Layer 2 of a small transformer language model trained on English Wikipedia (10 layers, counted from 0, width 96).
A neuron's activation on a vector x is SiLU(gate . x) times (in . x), where the dot is the dot product.
The model reads these tokens: "\n\n" "In " "186" "2" ", " "he " "served " "as " "a " "deleg" "ate " "to " "the " "conven" "tion " "that " "dr" "afted " "West " "Virginia"

The vector x that enters this layer's MLP at each token. A number n stands for (n - 128) times 0.035.
0 "\n\n": 136, 120, 151, 124, 148, 71, 100, 126, 137, 126, 101, 123, 78, 137, 139, 103, 136, 115, 188, 81, 113, 110, 69, 133, 118, 152, 127, 135, 177, 101, 170, 141, 68, 84, 96, 137, 91, 138, 114, 137, 135, 110, 145, 99, 127, 99, 162, 111, 165, 92, 145, 140, 139, 147, 140, 114, 130, 112, 149, 83, 144, 129, 147, 125, 82, 102, 135, 106, 111, 136, 141, 103, 150, 144, 182, 133, 136, 127, 137, 126, 127, 137, 121, 139, 119, 86, 111, 148, 136, 151, 123, 90, 130, 134, 158, 130
1 "In ": 135, 133, 148, 106, 135, 46, 132, 121, 132, 110, 152, 157, 103, 162, 129, 129, 91, 119, 165, 146, 110, 154, 77, 104, 131, 139, 141, 151, 98, 142, 155, 137, 96, 123, 128, 122, 104, 136, 136, 123, 111, 135, 88, 133, 115, 103, 129, 124, 170, 110, 128, 104, 91, 146, 145, 115, 193, 130, 146, 123, 145, 115, 59, 90, 115, 85, 125, 115, 98, 143, 124, 123, 119, 120, 191, 137, 122, 81, 144, 133, 134, 131, 91, 127, 148, 90, 158, 153, 99, 131, 146, 154, 120, 106, 144, 156
2 "186": 148, 78, 157, 154, 138, 112, 95, 116, 177, 93, 135, 152, 149, 196, 131, 107, 180, 124, 188, 87, 113, 127, 139, 127, 143, 137, 138, 113, 69, 123, 152, 155, 79, 126, 109, 119, 97, 135, 153, 122, 127, 141, 100, 145, 168, 109, 136, 128, 140, 128, 99, 133, 158, 143, 99, 113, 113, 122, 138, 135, 145, 127, 124, 92, 139, 136, 119, 130, 148, 161, 145, 127, 128, 182, 132, 151, 123, 181, 124, 138, 110, 140, 129, 119, 140, 133, 139, 120, 165, 151, 124, 121, 141, 119, 110, 173
3 "2": 148, 125, 173, 127, 94, 115, 144, 155, 147, 104, 133, 121, 100, 109, 136, 78, 133, 99, 159, 114, 122, 102, 110, 142, 164, 146, 114, 107, 64, 159, 99, 119, 152, 142, 134, 107, 115, 128, 133, 99, 139, 156, 106, 138, 137, 108, 137, 121, 128, 95, 104, 139, 151, 160, 152, 105, 129, 125, 102, 163, 114, 123, 110, 102, 69, 190, 124, 94, 116, 131, 126, 149, 121, 159, 118, 135, 126, 145, 109, 112, 125, 158, 127, 97, 132, 116, 99, 134, 117, 127, 111, 167, 117, 115, 138, 197
4 ", ": 137, 93, 145, 106, 110, 110, 102, 127, 167, 101, 135, 128, 83, 127, 95, 116, 128, 140, 219, 151, 112, 155, 81, 129, 135, 131, 129, 100, 126, 137, 120, 133, 139, 134, 101, 120, 102, 145, 129, 109, 116, 146, 102, 137, 167, 103, 137, 121, 158, 128, 122, 152, 158, 199, 144, 118, 126, 126, 138, 111, 133, 117, 151, 107, 111, 156, 149, 132, 118, 144, 159, 121, 130, 155, 205, 142, 146, 121, 171, 135, 125, 137, 82, 120, 135, 102, 105, 114, 138, 97, 117, 156, 120, 102, 122, 132
5 "he ": 110, 124, 131, 124, 124, 75, 147, 89, 115, 145, 148, 144, 129, 103, 113, 136, 135, 174, 195, 114, 112, 184, 98, 140, 154, 137, 122, 97, 72, 127, 145, 135, 111, 110, 107, 124, 129, 119, 124, 88, 146, 139, 120, 192, 137, 136, 155, 109, 157, 137, 132, 155, 140, 184, 91, 90, 87, 94, 174, 119, 120, 105, 127, 109, 125, 107, 132, 139, 120, 135, 143, 125, 144, 177, 135, 163, 109, 142, 135, 110, 140, 153, 93, 112, 141, 98, 133, 125, 121, 158, 149, 91, 149, 115, 118, 134
6 "served ": 104, 150, 121, 134, 121, 56, 143, 180, 96, 103, 171, 111, 149, 157, 151, 127, 94, 136, 207, 147, 144, 132, 120, 107, 132, 161, 161, 148, 101, 143, 89, 139, 109, 112, 113, 127, 145, 134, 128, 120, 128, 115, 150, 204, 156, 91, 136, 98, 139, 121, 119, 149, 137, 180, 91, 108, 84, 157, 158, 144, 117, 112, 107, 102, 111, 84, 127, 145, 139, 138, 160, 113, 143, 159, 124, 142, 124, 134, 139, 152, 129, 138, 160, 120, 126, 117, 106, 106, 125, 97, 157, 137, 168, 114, 109, 115
7 "as ": 124, 141, 147, 103, 137, 107, 115, 124, 119, 127, 129, 102, 162, 147, 144, 98, 117, 124, 168, 160, 102, 180, 99, 86, 117, 113, 166, 108, 117, 120, 157, 136, 84, 89, 146, 131, 152, 107, 136, 115, 123, 133, 103, 121, 127, 127, 129, 99, 154, 119, 78, 143, 163, 162, 127, 96, 141, 117, 181, 138, 137, 156, 92, 118, 123, 80, 97, 112, 131, 114, 160, 128, 160, 107, 168, 126, 142, 145, 141, 93, 121, 127, 115, 100, 136, 89, 124, 88, 103, 129, 133, 171, 147, 109, 151, 150
8 "a ": 125, 103, 145, 143, 132, 105, 127, 136, 163, 120, 143, 110, 155, 106, 140, 85, 133, 133, 188, 129, 120, 162, 103, 145, 131, 113, 140, 131, 78, 124, 96, 112, 108, 114, 158, 129, 126, 94, 130, 128, 124, 126, 110, 111, 129, 127, 119, 86, 202, 113, 104, 141, 140, 152, 123, 96, 118, 166, 174, 128, 124, 115, 95, 88, 108, 120, 125, 120, 112, 116, 133, 119, 158, 107, 191, 126, 132, 130, 137, 158, 116, 146, 86, 138, 138, 113, 103, 115, 77, 134, 161, 120, 119, 113, 112, 164
9 "deleg": 137, 170, 107, 139, 145, 46, 153, 153, 134, 134, 138, 120, 129, 136, 118, 152, 126, 119, 106, 88, 108, 118, 95, 130, 147, 155, 86, 121, 129, 144, 115, 163, 100, 122, 101, 138, 95, 147, 151, 119, 139, 129, 116, 151, 132, 118, 161, 103, 104, 98, 130, 135, 191, 138, 126, 111, 136, 144, 159, 152, 132, 96, 108, 125, 125, 102, 120, 125, 121, 105, 139, 129, 158, 162, 71, 149, 118, 103, 144, 161, 131, 146, 97, 147, 150, 160, 105, 133, 108, 107, 160, 141, 104, 103, 121, 134
10 "ate ": 118, 171, 142, 153, 107, 115, 131, 169, 112, 105, 152, 104, 144, 148, 154, 70, 124, 129, 186, 166, 133, 118, 112, 117, 128, 108, 105, 129, 97, 119, 150, 128, 123, 88, 133, 133, 116, 136, 136, 128, 127, 132, 145, 157, 155, 118, 121, 92, 195, 125, 138, 143, 151, 179, 126, 149, 119, 181, 149, 104, 114, 132, 123, 96, 85, 90, 129, 120, 112, 121, 141, 135, 117, 130, 197, 165, 140, 155, 118, 119, 112, 159, 120, 137, 147, 144, 113, 86, 106, 154, 117, 155, 136, 127, 105, 158
11 "to ": 145, 129, 148, 141, 87, 108, 106, 117, 96, 108, 158, 140, 105, 125, 138, 87, 133, 83, 200, 167, 133, 172, 115, 110, 138, 113, 126, 135, 91, 116, 109, 138, 101, 90, 144, 107, 113, 128, 107, 118, 140, 122, 144, 123, 151, 124, 134, 124, 176, 123, 112, 111, 138, 161, 126, 115, 115, 176, 146, 126, 115, 139, 51, 119, 81, 80, 129, 135, 134, 123, 123, 106, 145, 121, 170, 161, 133, 129, 151, 105, 127, 165, 145, 128, 167, 132, 120, 98, 105, 143, 139, 160, 127, 128, 146, 152
12 "the ": 121, 111, 143, 144, 132, 81, 120, 167, 114, 103, 141, 113, 131, 120, 125, 105, 120, 88, 177, 85, 101, 148, 113, 147, 129, 126, 131, 121, 115, 123, 141, 137, 138, 147, 147, 122, 120, 124, 120, 134, 138, 132, 115, 122, 138, 109, 129, 92, 172, 114, 102, 129, 142, 108, 125, 139, 122, 143, 223, 129, 129, 122, 94, 129, 125, 142, 127, 131, 142, 128, 132, 127, 155, 118, 249, 127, 132, 138, 133, 148, 104, 155, 118, 120, 133, 110, 116, 113, 112, 127, 139, 128, 120, 118, 93, 161
13 "conven": 141, 166, 127, 159, 95, 69, 127, 168, 138, 131, 159, 126, 120, 140, 136, 100, 149, 103, 132, 71, 168, 83, 133, 174, 149, 117, 105, 125, 115, 134, 126, 122, 85, 163, 105, 141, 123, 143, 175, 131, 108, 116, 134, 160, 144, 139, 122, 132, 116, 130, 124, 100, 150, 136, 98, 148, 140, 113, 163, 129, 143, 142, 107, 146, 132, 123, 119, 135, 78, 120, 131, 114, 96, 134, 112, 171, 118, 127, 145, 108, 131, 132, 102, 80, 172, 157, 106, 135, 110, 69, 99, 178, 106, 114, 126, 150
14 "tion ": 127, 164, 126, 110, 111, 86, 155, 156, 108, 91, 149, 97, 160, 137, 156, 84, 129, 97, 160, 187, 124, 82, 112, 116, 169, 143, 100, 115, 110, 113, 158, 111, 128, 124, 128, 143, 126, 123, 139, 120, 133, 129, 137, 159, 139, 140, 137, 111, 169, 108, 132, 143, 137, 174, 146, 158, 100, 168, 157, 107, 125, 145, 145, 107, 97, 95, 137, 112, 113, 150, 135, 123, 103, 129, 204, 133, 128, 137, 119, 84, 124, 145, 110, 121, 152, 146, 140, 132, 94, 126, 129, 154, 154, 117, 100, 196
15 "that ": 135, 99, 122, 119, 102, 91, 125, 136, 159, 135, 158, 156, 114, 131, 102, 93, 112, 108, 172, 136, 140, 153, 103, 100, 145, 148, 82, 97, 118, 120, 137, 130, 154, 173, 117, 100, 109, 119, 116, 114, 138, 139, 112, 101, 100, 101, 126, 84, 166, 127, 60, 121, 145, 153, 115, 132, 129, 161, 188, 122, 137, 124, 116, 106, 94, 117, 135, 132, 123, 120, 150, 114, 174, 140, 179, 132, 130, 117, 160, 108, 133, 123, 111, 116, 96, 137, 115, 126, 116, 153, 82, 152, 156, 123, 123, 160
16 "dr": 112, 128, 109, 158, 157, 101, 186, 130, 118, 121, 142, 140, 143, 117, 128, 117, 120, 117, 166, 92, 128, 131, 106, 143, 162, 133, 95, 111, 110, 127, 125, 99, 151, 113, 116, 122, 145, 125, 137, 98, 141, 112, 102, 234, 76, 110, 137, 79, 128, 78, 139, 118, 151, 79, 136, 150, 106, 103, 169, 154, 139, 122, 89, 115, 89, 149, 140, 116, 110, 152, 116, 106, 115, 144, 87, 150, 132, 127, 150, 135, 151, 142, 111, 152, 126, 165, 117, 107, 123, 142, 119, 153, 143, 137, 164, 175
17 "afted ": 115, 150, 113, 150, 116, 96, 131, 180, 114, 149, 151, 112, 127, 185, 137, 96, 123, 108, 215, 129, 126, 108, 146, 106, 110, 162, 116, 137, 87, 107, 101, 107, 113, 119, 104, 133, 151, 134, 175, 128, 146, 120, 146, 123, 120, 140, 134, 123, 121, 84, 105, 136, 131, 159, 112, 135, 122, 138, 165, 148, 95, 116, 126, 157, 120, 64, 121, 157, 157, 123, 161, 124, 146, 163, 160, 135, 137, 149, 116, 164, 142, 126, 118, 114, 149, 166, 132, 114, 113, 102, 139, 144, 126, 117, 130, 166
18 "West ": 124, 117, 143, 161, 98, 107, 178, 201, 125, 107, 148, 118, 131, 156, 118, 138, 127, 123, 154, 139, 130, 121, 97, 125, 153, 117, 149, 123, 114, 98, 147, 120, 111, 126, 150, 116, 127, 127, 152, 139, 164, 132, 110, 163, 130, 119, 140, 132, 155, 126, 108, 117, 143, 168, 131, 96, 123, 125, 177, 175, 131, 190, 131, 97, 108, 98, 125, 115, 121, 90, 91, 119, 121, 156, 141, 141, 150, 141, 125, 162, 133, 137, 106, 109, 107, 164, 127, 77, 109, 129, 161, 126, 143, 164, 115, 108
19 "Virginia": 139, 149, 160, 120, 138, 67, 165, 208, 133, 76, 151, 122, 134, 139, 123, 117, 140, 126, 158, 84, 164, 99, 109, 149, 161, 157, 161, 117, 78, 115, 99, 145, 119, 134, 139, 123, 117, 160, 172, 135, 137, 136, 105, 163, 98, 93, 142, 126, 155, 142, 101, 140, 153, 140, 109, 131, 75, 128, 130, 148, 124, 170, 121, 124, 109, 136, 116, 124, 119, 134, 93, 140, 151, 137, 90, 180, 130, 146, 124, 156, 130, 130, 118, 102, 140, 126, 117, 109, 140, 123, 119, 114, 137, 114, 118, 125

Each question shows the input weights of one neuron of the MLP. A number n stands for (n - 128) times 0.0036.

n39 gate: 151, 140, 156, 129, 140, 120, 107, 127, 122, 148, 96, 138, 118, 131, 106, 113, 109, 166, 142, 104, 169, 106, 114, 150, 116, 159, 181, 116, 136, 144, 132, 141, 115, 148, 127, 151, 129, 139, 138, 142, 135, 133, 111, 116, 130, 138, 93, 113, 132, 125, 131, 153, 94, 112, 114, 131, 106, 105, 126, 133, 131, 115, 141, 113, 109, 137, 149, 156, 124, 149, 167, 106, 99, 142, 105, 128, 157, 115, 147, 161, 151, 126, 114, 105, 127, 119, 119, 164, 124, 93, 104, 138, 128, 121, 133, 126
n39 in: 127, 140, 148, 143, 105, 123, 107, 137, 113, 134, 135, 91, 98, 129, 108, 101, 124, 162, 148, 104, 121, 119, 136, 144, 121, 181, 180, 162, 104, 129, 148, 133, 110, 137, 123, 132, 117, 133, 110, 127, 130, 164, 172, 135, 130, 135, 100, 125, 126, 146, 155, 115, 144, 146, 121, 150, 149, 118, 106, 135, 155, 146, 118, 90, 108, 115, 143, 160, 128, 134, 154, 97, 117, 111, 143, 155, 133, 128, 133, 112, 94, 111, 111, 90, 98, 125, 134, 80, 143, 95, 137, 148, 95, 144, 96, 114
Its two highest activations, in order, are on tokens 13 "conven", 4 ", "

n79 gate: 127, 139, 127, 139, 104, 156, 85, 130, 84, 112, 135, 81, 138, 149, 135, 123, 169, 176, 155, 106, 147, 210, 177, 149, 152, 132, 129, 149, 104, 124, 112, 103, 131, 137, 125, 81, 114, 92, 141, 127, 121, 162, 145, 132, 146, 129, 159, 179, 134, 136, 56, 163, 173, 139, 133, 142, 137, 98, 86, 154, 141, 118, 104, 107, 111, 146, 112, 73, 145, 136, 127, 110, 159, 172, 130, 138, 112, 147, 116, 68, 91, 143, 99, 148, 97, 138, 136, 106, 152, 162, 149, 111, 142, 164, 93, 151
n79 in: 125, 90, 150, 120, 154, 179, 163, 139, 140, 132, 132, 93, 105, 103, 129, 103, 104, 120, 95, 131, 165, 141, 135, 146, 130, 92, 136, 135, 117, 122, 98, 118, 93, 153, 117, 118, 109, 115, 148, 126, 108, 135, 146, 146, 120, 144, 140, 138, 168, 113, 89, 116, 126, 133, 141, 193, 154, 164, 93, 107, 151, 142, 99, 144, 138, 54, 127, 123, 120, 147, 144, 108, 165, 115, 180, 178, 148, 155, 151, 118, 129, 154, 148, 137, 102, 170, 118, 106, 136, 141, 130, 134, 129, 142, 118, 100
On which token does it fire most, and how strongly? 11 "to ", at about 1.2

n4 gate: 123, 116, 164, 141, 144, 172, 73, 107, 83, 115, 127, 148, 140, 131, 84, 131, 131, 150, 133, 103, 169, 129, 128, 117, 137, 123, 145, 137, 112, 148, 149, 126, 136, 117, 86, 148, 92, 136, 118, 114, 132, 149, 123, 101, 124, 163, 106, 151, 102, 118, 112, 140, 107, 154, 160, 85, 142, 107, 164, 149, 117, 110, 111, 107, 143, 140, 112, 131, 121, 121, 107, 86, 126, 127, 129, 106, 129, 114, 158, 154, 91, 111, 129, 143, 125, 154, 107, 124, 120, 155, 111, 131, 134, 134, 90, 183
n4 in: 118, 101, 152, 145, 143, 137, 112, 116, 71, 129, 143, 95, 144, 130, 113, 137, 122, 170, 150, 129, 131, 151, 108, 154, 138, 149, 120, 139, 104, 116, 118, 135, 148, 103, 101, 162, 106, 122, 86, 171, 85, 174, 132, 125, 125, 144, 93, 147, 109, 114, 142, 145, 123, 165, 157, 82, 142, 99, 158, 142, 129, 131, 107, 92, 126, 131, 133, 115, 92, 138, 124, 122, 136, 134, 101, 120, 135, 111, 122, 125, 62, 115, 133, 130, 122, 138, 132, 133, 106, 193, 155, 128, 101, 115, 93, 112
On which token does it fire most? 8 "a "

n96 gate: 181, 135, 125, 119, 140, 139, 129, 107, 117, 155, 105, 130, 125, 104, 154, 112, 140, 128, 128, 111, 94, 122, 120, 125, 125, 123, 140, 132, 143, 121, 173, 156, 143, 112, 97, 130, 148, 103, 153, 142, 94, 120, 123, 154, 129, 105, 107, 135, 121, 126, 122, 157, 129, 96, 103, 125, 117, 138, 127, 119, 120, 117, 125, 128, 144, 118, 130, 124, 107, 149, 151, 126, 123, 131, 118, 108, 164, 156, 136, 167, 148, 109, 138, 95, 134, 113, 126, 134, 136, 118, 101, 121, 144, 116, 127, 142
n96 in: 109, 106, 156, 129, 160, 165, 103, 98, 96, 148, 161, 143, 129, 106, 143, 124, 129, 115, 126, 124, 144, 158, 135, 108, 155, 135, 121, 134, 112, 116, 137, 99, 116, 117, 116, 125, 110, 139, 130, 148, 147, 129, 131, 129, 114, 118, 157, 117, 119, 128, 133, 127, 136, 131, 153, 144, 144, 110, 124, 127, 133, 92, 130, 118, 139, 146, 144, 140, 147, 170, 153, 125, 94, 122, 133, 110, 97, 111, 138, 136, 97, 153, 114, 126, 119, 111, 97, 136, 138, 111, 121, 106, 115, 140, 106, 122
On which token does it fire most, and how strongly? 18 "West ", at about 0.34

n231 gate: 157, 115, 140, 122, 142, 116, 184, 144, 104, 103, 94, 107, 169, 152, 129, 129, 141, 127, 120, 141, 138, 140, 88, 82, 153, 95, 138, 143, 113, 117, 108, 169, 111, 126, 172, 106, 106, 157, 113, 133, 155, 110, 126, 92, 111, 122, 143, 120, 110, 122, 161, 93, 103, 161, 104, 133, 133, 133, 141, 84, 134, 115, 112, 146, 139, 119, 111, 131, 119, 152, 139, 117, 136, 131, 113, 95, 108, 70, 154, 135, 148, 154, 158, 127, 102, 109, 121, 145, 136, 106, 135, 62, 120, 124, 95, 81
n231 in: 83, 158, 166, 163, 147, 165, 115, 128, 116, 116, 139, 117, 98, 141, 135, 111, 118, 117, 137, 134, 133, 135, 125, 102, 130, 142, 117, 124, 123, 152, 119, 132, 203, 106, 131, 91, 123, 85, 143, 141, 122, 152, 103, 136, 106, 124, 168, 181, 141, 85, 94, 131, 140, 150, 109, 131, 97, 101, 87, 127, 123, 156, 121, 112, 83, 142, 144, 136, 131, 155, 115, 125, 125, 118, 138, 123, 112, 131, 139, 106, 99, 140, 135, 116, 132, 135, 133, 156, 111, 191, 161, 117, 151, 89, 128, 111
On which token does it fire most, and how strongly? 13 "conven", at about 0.39

n43 gate: 125, 163, 153, 139, 123, 135, 123, 168, 123, 120, 126, 147, 124, 138, 136, 137, 111, 151, 163, 132, 170, 126, 151, 121, 125, 136, 118, 147, 115, 118, 151, 84, 95, 82, 130, 140, 104, 160, 130, 164, 138, 148, 129, 134, 136, 168, 131, 122, 127, 162, 127, 161, 142, 126, 71, 100, 114, 127, 98, 152, 114, 110, 138, 136, 129, 133, 106, 89, 171, 128, 134, 160, 149, 110, 104, 119, 132, 129, 127, 99, 109, 137, 125, 143, 129, 126, 137, 116, 161, 138, 103, 80, 129, 123, 179, 134
n43 in: 100, 112, 89, 168, 115, 118, 137, 103, 144, 93, 135, 121, 150, 133, 119, 100, 147, 120, 148, 156, 127, 87, 127, 117, 119, 146, 120, 155, 138, 175, 117, 131, 130, 148, 153, 123, 129, 129, 109, 115, 106, 112, 138, 119, 112, 117, 161, 153, 102, 115, 113, 114, 72, 173, 145, 153, 128, 122, 136, 133, 143, 134, 114, 112, 133, 88, 141, 125, 118, 150, 133, 129, 152, 153, 132, 114, 96, 136, 113, 131, 148, 117, 138, 150, 102, 118, 119, 114, 100, 124, 111, 167, 158, 145, 128, 135
On which three tokens does it fire most, strongest first? 6 "served ", 17 "afted ", 10 "ate "

n175 gate: 141, 119, 110, 136, 145, 145, 84, 129, 102, 125, 139, 128, 109, 130, 132, 120, 117, 128, 104, 132, 153, 135, 99, 140, 120, 113, 104, 115, 108, 117, 114, 138, 115, 162, 125, 118, 132, 153, 147, 86, 144, 81, 145, 84, 149, 171, 151, 133, 109, 111, 125, 102, 191, 131, 120, 146, 165, 107, 122, 111, 154, 111, 153, 90, 131, 120, 86, 151, 100, 157, 109, 142, 159, 125, 148, 138, 157, 120, 89, 134, 143, 145, 153, 124, 128, 150, 105, 123, 180, 116, 134, 84, 144, 126, 92, 139
n175 in: 117, 149, 137, 124, 152, 110, 124, 123, 146, 118, 124, 152, 101, 167, 135, 116, 145, 112, 124, 104, 151, 137, 150, 88, 141, 127, 73, 104, 111, 142, 135, 110, 154, 124, 132, 134, 127, 177, 120, 105, 129, 101, 98, 120, 133, 133, 124, 122, 110, 135, 153, 157, 166, 139, 97, 132, 154, 104, 125, 129, 139, 143, 174, 109, 129, 98, 85, 126, 136, 140, 96, 100, 130, 139, 149, 120, 113, 138, 124, 154, 133, 136, 139, 117, 121, 148, 105, 102, 133, 95, 139, 131, 148, 92, 115, 131
On which token does it fire most? 2 "186"

n58 gate: 139, 120, 147, 104, 179, 143, 122, 101, 74, 118, 130, 146, 116, 103, 128, 119, 108, 106, 115, 92, 125, 120, 92, 84, 143, 136, 96, 185, 159, 99, 149, 82, 103, 158, 103, 140, 157, 178, 162, 115, 95, 143, 131, 90, 144, 156, 85, 139, 142, 131, 125, 126, 85, 175, 92, 108, 115, 140, 111, 137, 137, 83, 154, 95, 164, 149, 109, 140, 142, 120, 100, 118, 165, 153, 119, 151, 139, 137, 180, 134, 122, 145, 158, 120, 153, 114, 103, 139, 150, 102, 102, 121, 135, 103, 99, 163
n58 in: 109, 100, 138, 129, 137, 128, 159, 125, 118, 158, 134, 113, 118, 145, 152, 144, 98, 104, 116, 158, 121, 112, 118, 131, 123, 134, 112, 145, 140, 88, 103, 169, 118, 131, 107, 127, 108, 162, 139, 145, 118, 110, 157, 80, 141, 107, 76, 99, 157, 151, 160, 130, 113, 114, 92, 94, 120, 133, 133, 149, 135, 124, 123, 177, 108, 147, 109, 135, 99, 147, 122, 135, 140, 130, 97, 157, 94, 135, 166, 137, 59, 147, 143, 155, 97, 139, 154, 155, 102, 72, 145, 113, 145, 108, 114, 114
On which token does it fire most, and how strongly? 16 "dr", at about 0.23

n72 gate: 134, 145, 93, 140, 102, 102, 144, 114, 141, 93, 139, 121, 122, 126, 109, 127, 141, 146, 109, 144, 140, 143, 131, 134, 135, 136, 122, 159, 163, 119, 136, 132, 170, 118, 108, 134, 143, 129, 99, 114, 128, 133, 129, 114, 185, 162, 132, 122, 127, 119, 97, 136, 124, 151, 120, 124, 74, 163, 119, 117, 111, 146, 157, 114, 154, 88, 133, 111, 114, 157, 147, 106, 130, 113, 145, 111, 123, 138, 146, 119, 143, 139, 103, 95, 139, 97, 110, 115, 145, 132, 140, 162, 129, 151, 102, 121
n72 in: 132, 106, 96, 148, 145, 136, 100, 133, 120, 118, 110, 114, 128, 115, 134, 122, 93, 129, 109, 123, 151, 138, 107, 140, 114, 123, 91, 164, 104, 113, 145, 136, 132, 132, 111, 119, 112, 106, 134, 139, 117, 129, 130, 98, 165, 145, 100, 121, 120, 135, 120, 114, 86, 119, 156, 136, 134, 141, 130, 144, 140, 161, 139, 155, 151, 119, 116, 91, 180, 95, 137, 110, 126, 123, 176, 158, 97, 94, 147, 118, 134, 99, 134, 118, 134, 88, 121, 162, 143, 121, 117, 112, 133, 148, 119, 125
On which token does it fire most? 16 "dr"

n132 gate: 142, 118, 135, 137, 94, 90, 129, 122, 146, 138, 128, 132, 157, 110, 168, 121, 96, 103, 131, 151, 122, 127, 115, 180, 75, 132, 167, 159, 101, 113, 113, 128, 132, 160, 128, 152, 88, 88, 130, 167, 146, 158, 156, 150, 152, 166, 141, 127, 119, 106, 120, 141, 97, 77, 120, 131, 152, 92, 127, 111, 86, 164, 177, 120, 146, 119, 159, 101, 132, 132, 155, 166, 102, 120, 110, 136, 127, 141, 137, 111, 145, 144, 128, 120, 155, 133, 119, 149, 120, 127, 162, 112, 131, 157, 131, 75
n132 in: 98, 140, 115, 104, 80, 107, 102, 111, 168, 135, 134, 94, 141, 86, 110, 156, 113, 97, 109, 138, 167, 106, 155, 109, 82, 158, 135, 139, 76, 152, 108, 116, 121, 130, 137, 128, 93, 149, 139, 157, 132, 159, 136, 167, 115, 125, 141, 95, 111, 148, 132, 162, 117, 80, 122, 130, 123, 111, 155, 55, 115, 166, 140, 143, 110, 123, 155, 128, 166, 172, 138, 135, 84, 114, 127, 150, 113, 125, 127, 126, 145, 137, 148, 111, 145, 96, 111, 142, 90, 111, 165, 115, 128, 127, 141, 104
On which token does it fire most, and how strongly? 15 "that ", at about 0.19

n30 gate: 114, 113, 121, 134, 87, 132, 98, 121, 90, 142, 113, 116, 149, 96, 138, 109, 104, 141, 151, 141, 129, 114, 126, 120, 119, 141, 120, 111, 174, 192, 121, 139, 148, 123, 153, 107, 124, 114, 141, 79, 117, 131, 129, 88, 99, 128, 164, 156, 122, 99, 160, 105, 147, 141, 129, 106, 125, 146, 165, 110, 178, 144, 143, 142, 108, 113, 116, 130, 106, 151, 140, 130, 140, 132, 158, 120, 101, 108, 131, 158, 118, 141, 125, 129, 164, 125, 147, 130, 122, 117, 137, 113, 134, 114, 129, 87
n30 in: 136, 142, 140, 149, 164, 119, 129, 151, 159, 117, 171, 116, 127, 108, 122, 157, 107, 123, 134, 117, 100, 137, 93, 115, 131, 115, 171, 111, 94, 120, 143, 127, 72, 134, 137, 88, 112, 127, 125, 149, 145, 151, 143, 136, 161, 152, 148, 96, 107, 152, 113, 161, 148, 124, 116, 147, 108, 120, 84, 157, 120, 130, 113, 122, 122, 154, 146, 143, 131, 143, 107, 124, 111, 135, 95, 134, 135, 145, 138, 137, 165, 139, 93, 120, 100, 126, 116, 141, 144, 126, 82, 123, 139, 129, 163, 179
On which token does it fire most? 4 ", "

n177 gate: 181, 118, 87, 113, 154, 125, 94, 150, 126, 136, 104, 96, 81, 162, 139, 135, 111, 162, 129, 139, 145, 135, 141, 122, 130, 118, 170, 130, 107, 168, 127, 168, 144, 156, 103, 116, 112, 95, 99, 110, 135, 123, 97, 132, 121, 151, 134, 82, 115, 117, 161, 138, 82, 109, 132, 129, 160, 134, 106, 83, 134, 142, 110, 90, 100, 111, 156, 152, 107, 157, 124, 114, 97, 124, 171, 141, 139, 94, 123, 98, 132, 159, 89, 73, 141, 117, 122, 161, 122, 125, 152, 143, 106, 160, 98, 160
n177 in: 160, 101, 90, 120, 148, 111, 105, 144, 141, 153, 91, 111, 85, 161, 86, 129, 141, 157, 116, 103, 158, 129, 155, 115, 142, 137, 139, 113, 122, 156, 128, 137, 140, 165, 99, 117, 115, 103, 121, 103, 144, 143, 99, 150, 145, 156, 137, 95, 99, 115, 136, 141, 105, 118, 126, 123, 145, 139, 113, 96, 136, 135, 113, 89, 98, 125, 164, 115, 115, 133, 131, 101, 98, 111, 138, 122, 94, 121, 100, 129, 180, 163, 75, 102, 158, 121, 97, 165, 143, 138, 134, 154, 97, 156, 93, 150
On which token does it fire most, and how strongly? 1 "In ", at about 1.9

n114 gate: 132, 80, 123, 141, 140, 81, 127, 146, 115, 95, 84, 167, 59, 138, 105, 132, 128, 114, 165, 151, 127, 110, 141, 130, 111, 131, 122, 131, 140, 103, 101, 137, 129, 150, 123, 162, 79, 165, 136, 148, 113, 110, 108, 137, 144, 147, 137, 121, 146, 150, 129, 133, 129, 129, 109, 95, 141, 119, 126, 136, 139, 140, 123, 127, 125, 169, 100, 79, 128, 112, 92, 113, 125, 132, 114, 123, 123, 131, 120, 130, 141, 103, 82, 116, 96, 114, 133, 125, 150, 88, 97, 149, 110, 103, 140, 94
n114 in: 135, 176, 121, 141, 128, 120, 153, 156, 84, 123, 113, 113, 162, 141, 131, 177, 141, 140, 116, 126, 126, 122, 141, 165, 128, 157, 154, 104, 136, 163, 53, 133, 110, 135, 155, 145, 102, 138, 167, 144, 141, 122, 164, 158, 131, 148, 116, 88, 101, 109, 121, 134, 129, 86, 130, 106, 123, 134, 124, 157, 116, 123, 147, 148, 167, 122, 119, 99, 137, 103, 109, 103, 157, 147, 130, 91, 117, 171, 128, 144, 130, 93, 124, 112, 129, 112, 135, 143, 151, 128, 125, 117, 122, 119, 132, 121
On which token does it fire most, and how strongly? 19 "Virginia", at about 1.1

n129 gate: 144, 83, 115, 87, 140, 130, 151, 109, 95, 131, 102, 155, 84, 114, 109, 129, 110, 145, 152, 87, 161, 75, 129, 122, 145, 124, 82, 97, 155, 138, 133, 161, 101, 128, 160, 104, 110, 143, 125, 104, 119, 154, 122, 161, 150, 137, 110, 145, 114, 105, 135, 117, 109, 144, 127, 141, 129, 122, 104, 151, 137, 110, 116, 137, 145, 159, 141, 134, 195, 157, 112, 106, 117, 105, 150, 121, 137, 111, 157, 114, 122, 143, 104, 140, 162, 131, 172, 149, 153, 88, 129, 134, 74, 99, 97, 134
n129 in: 139, 86, 117, 145, 144, 123, 143, 158, 145, 147, 110, 124, 121, 141, 160, 132, 107, 166, 149, 121, 125, 161, 162, 113, 105, 185, 129, 87, 158, 152, 90, 160, 163, 124, 133, 149, 129, 127, 119, 104, 97, 119, 124, 151, 119, 136, 105, 182, 117, 122, 137, 123, 143, 125, 90, 119, 133, 106, 116, 138, 139, 108, 111, 116, 100, 132, 134, 127, 147, 131, 118, 93, 96, 112, 110, 73, 164, 152, 132, 143, 110, 98, 101, 139, 148, 128, 134, 147, 105, 127, 155, 121, 84, 80, 100, 107
Its two highest activations, in order, are on tokens 10 "ate ", 4 ", "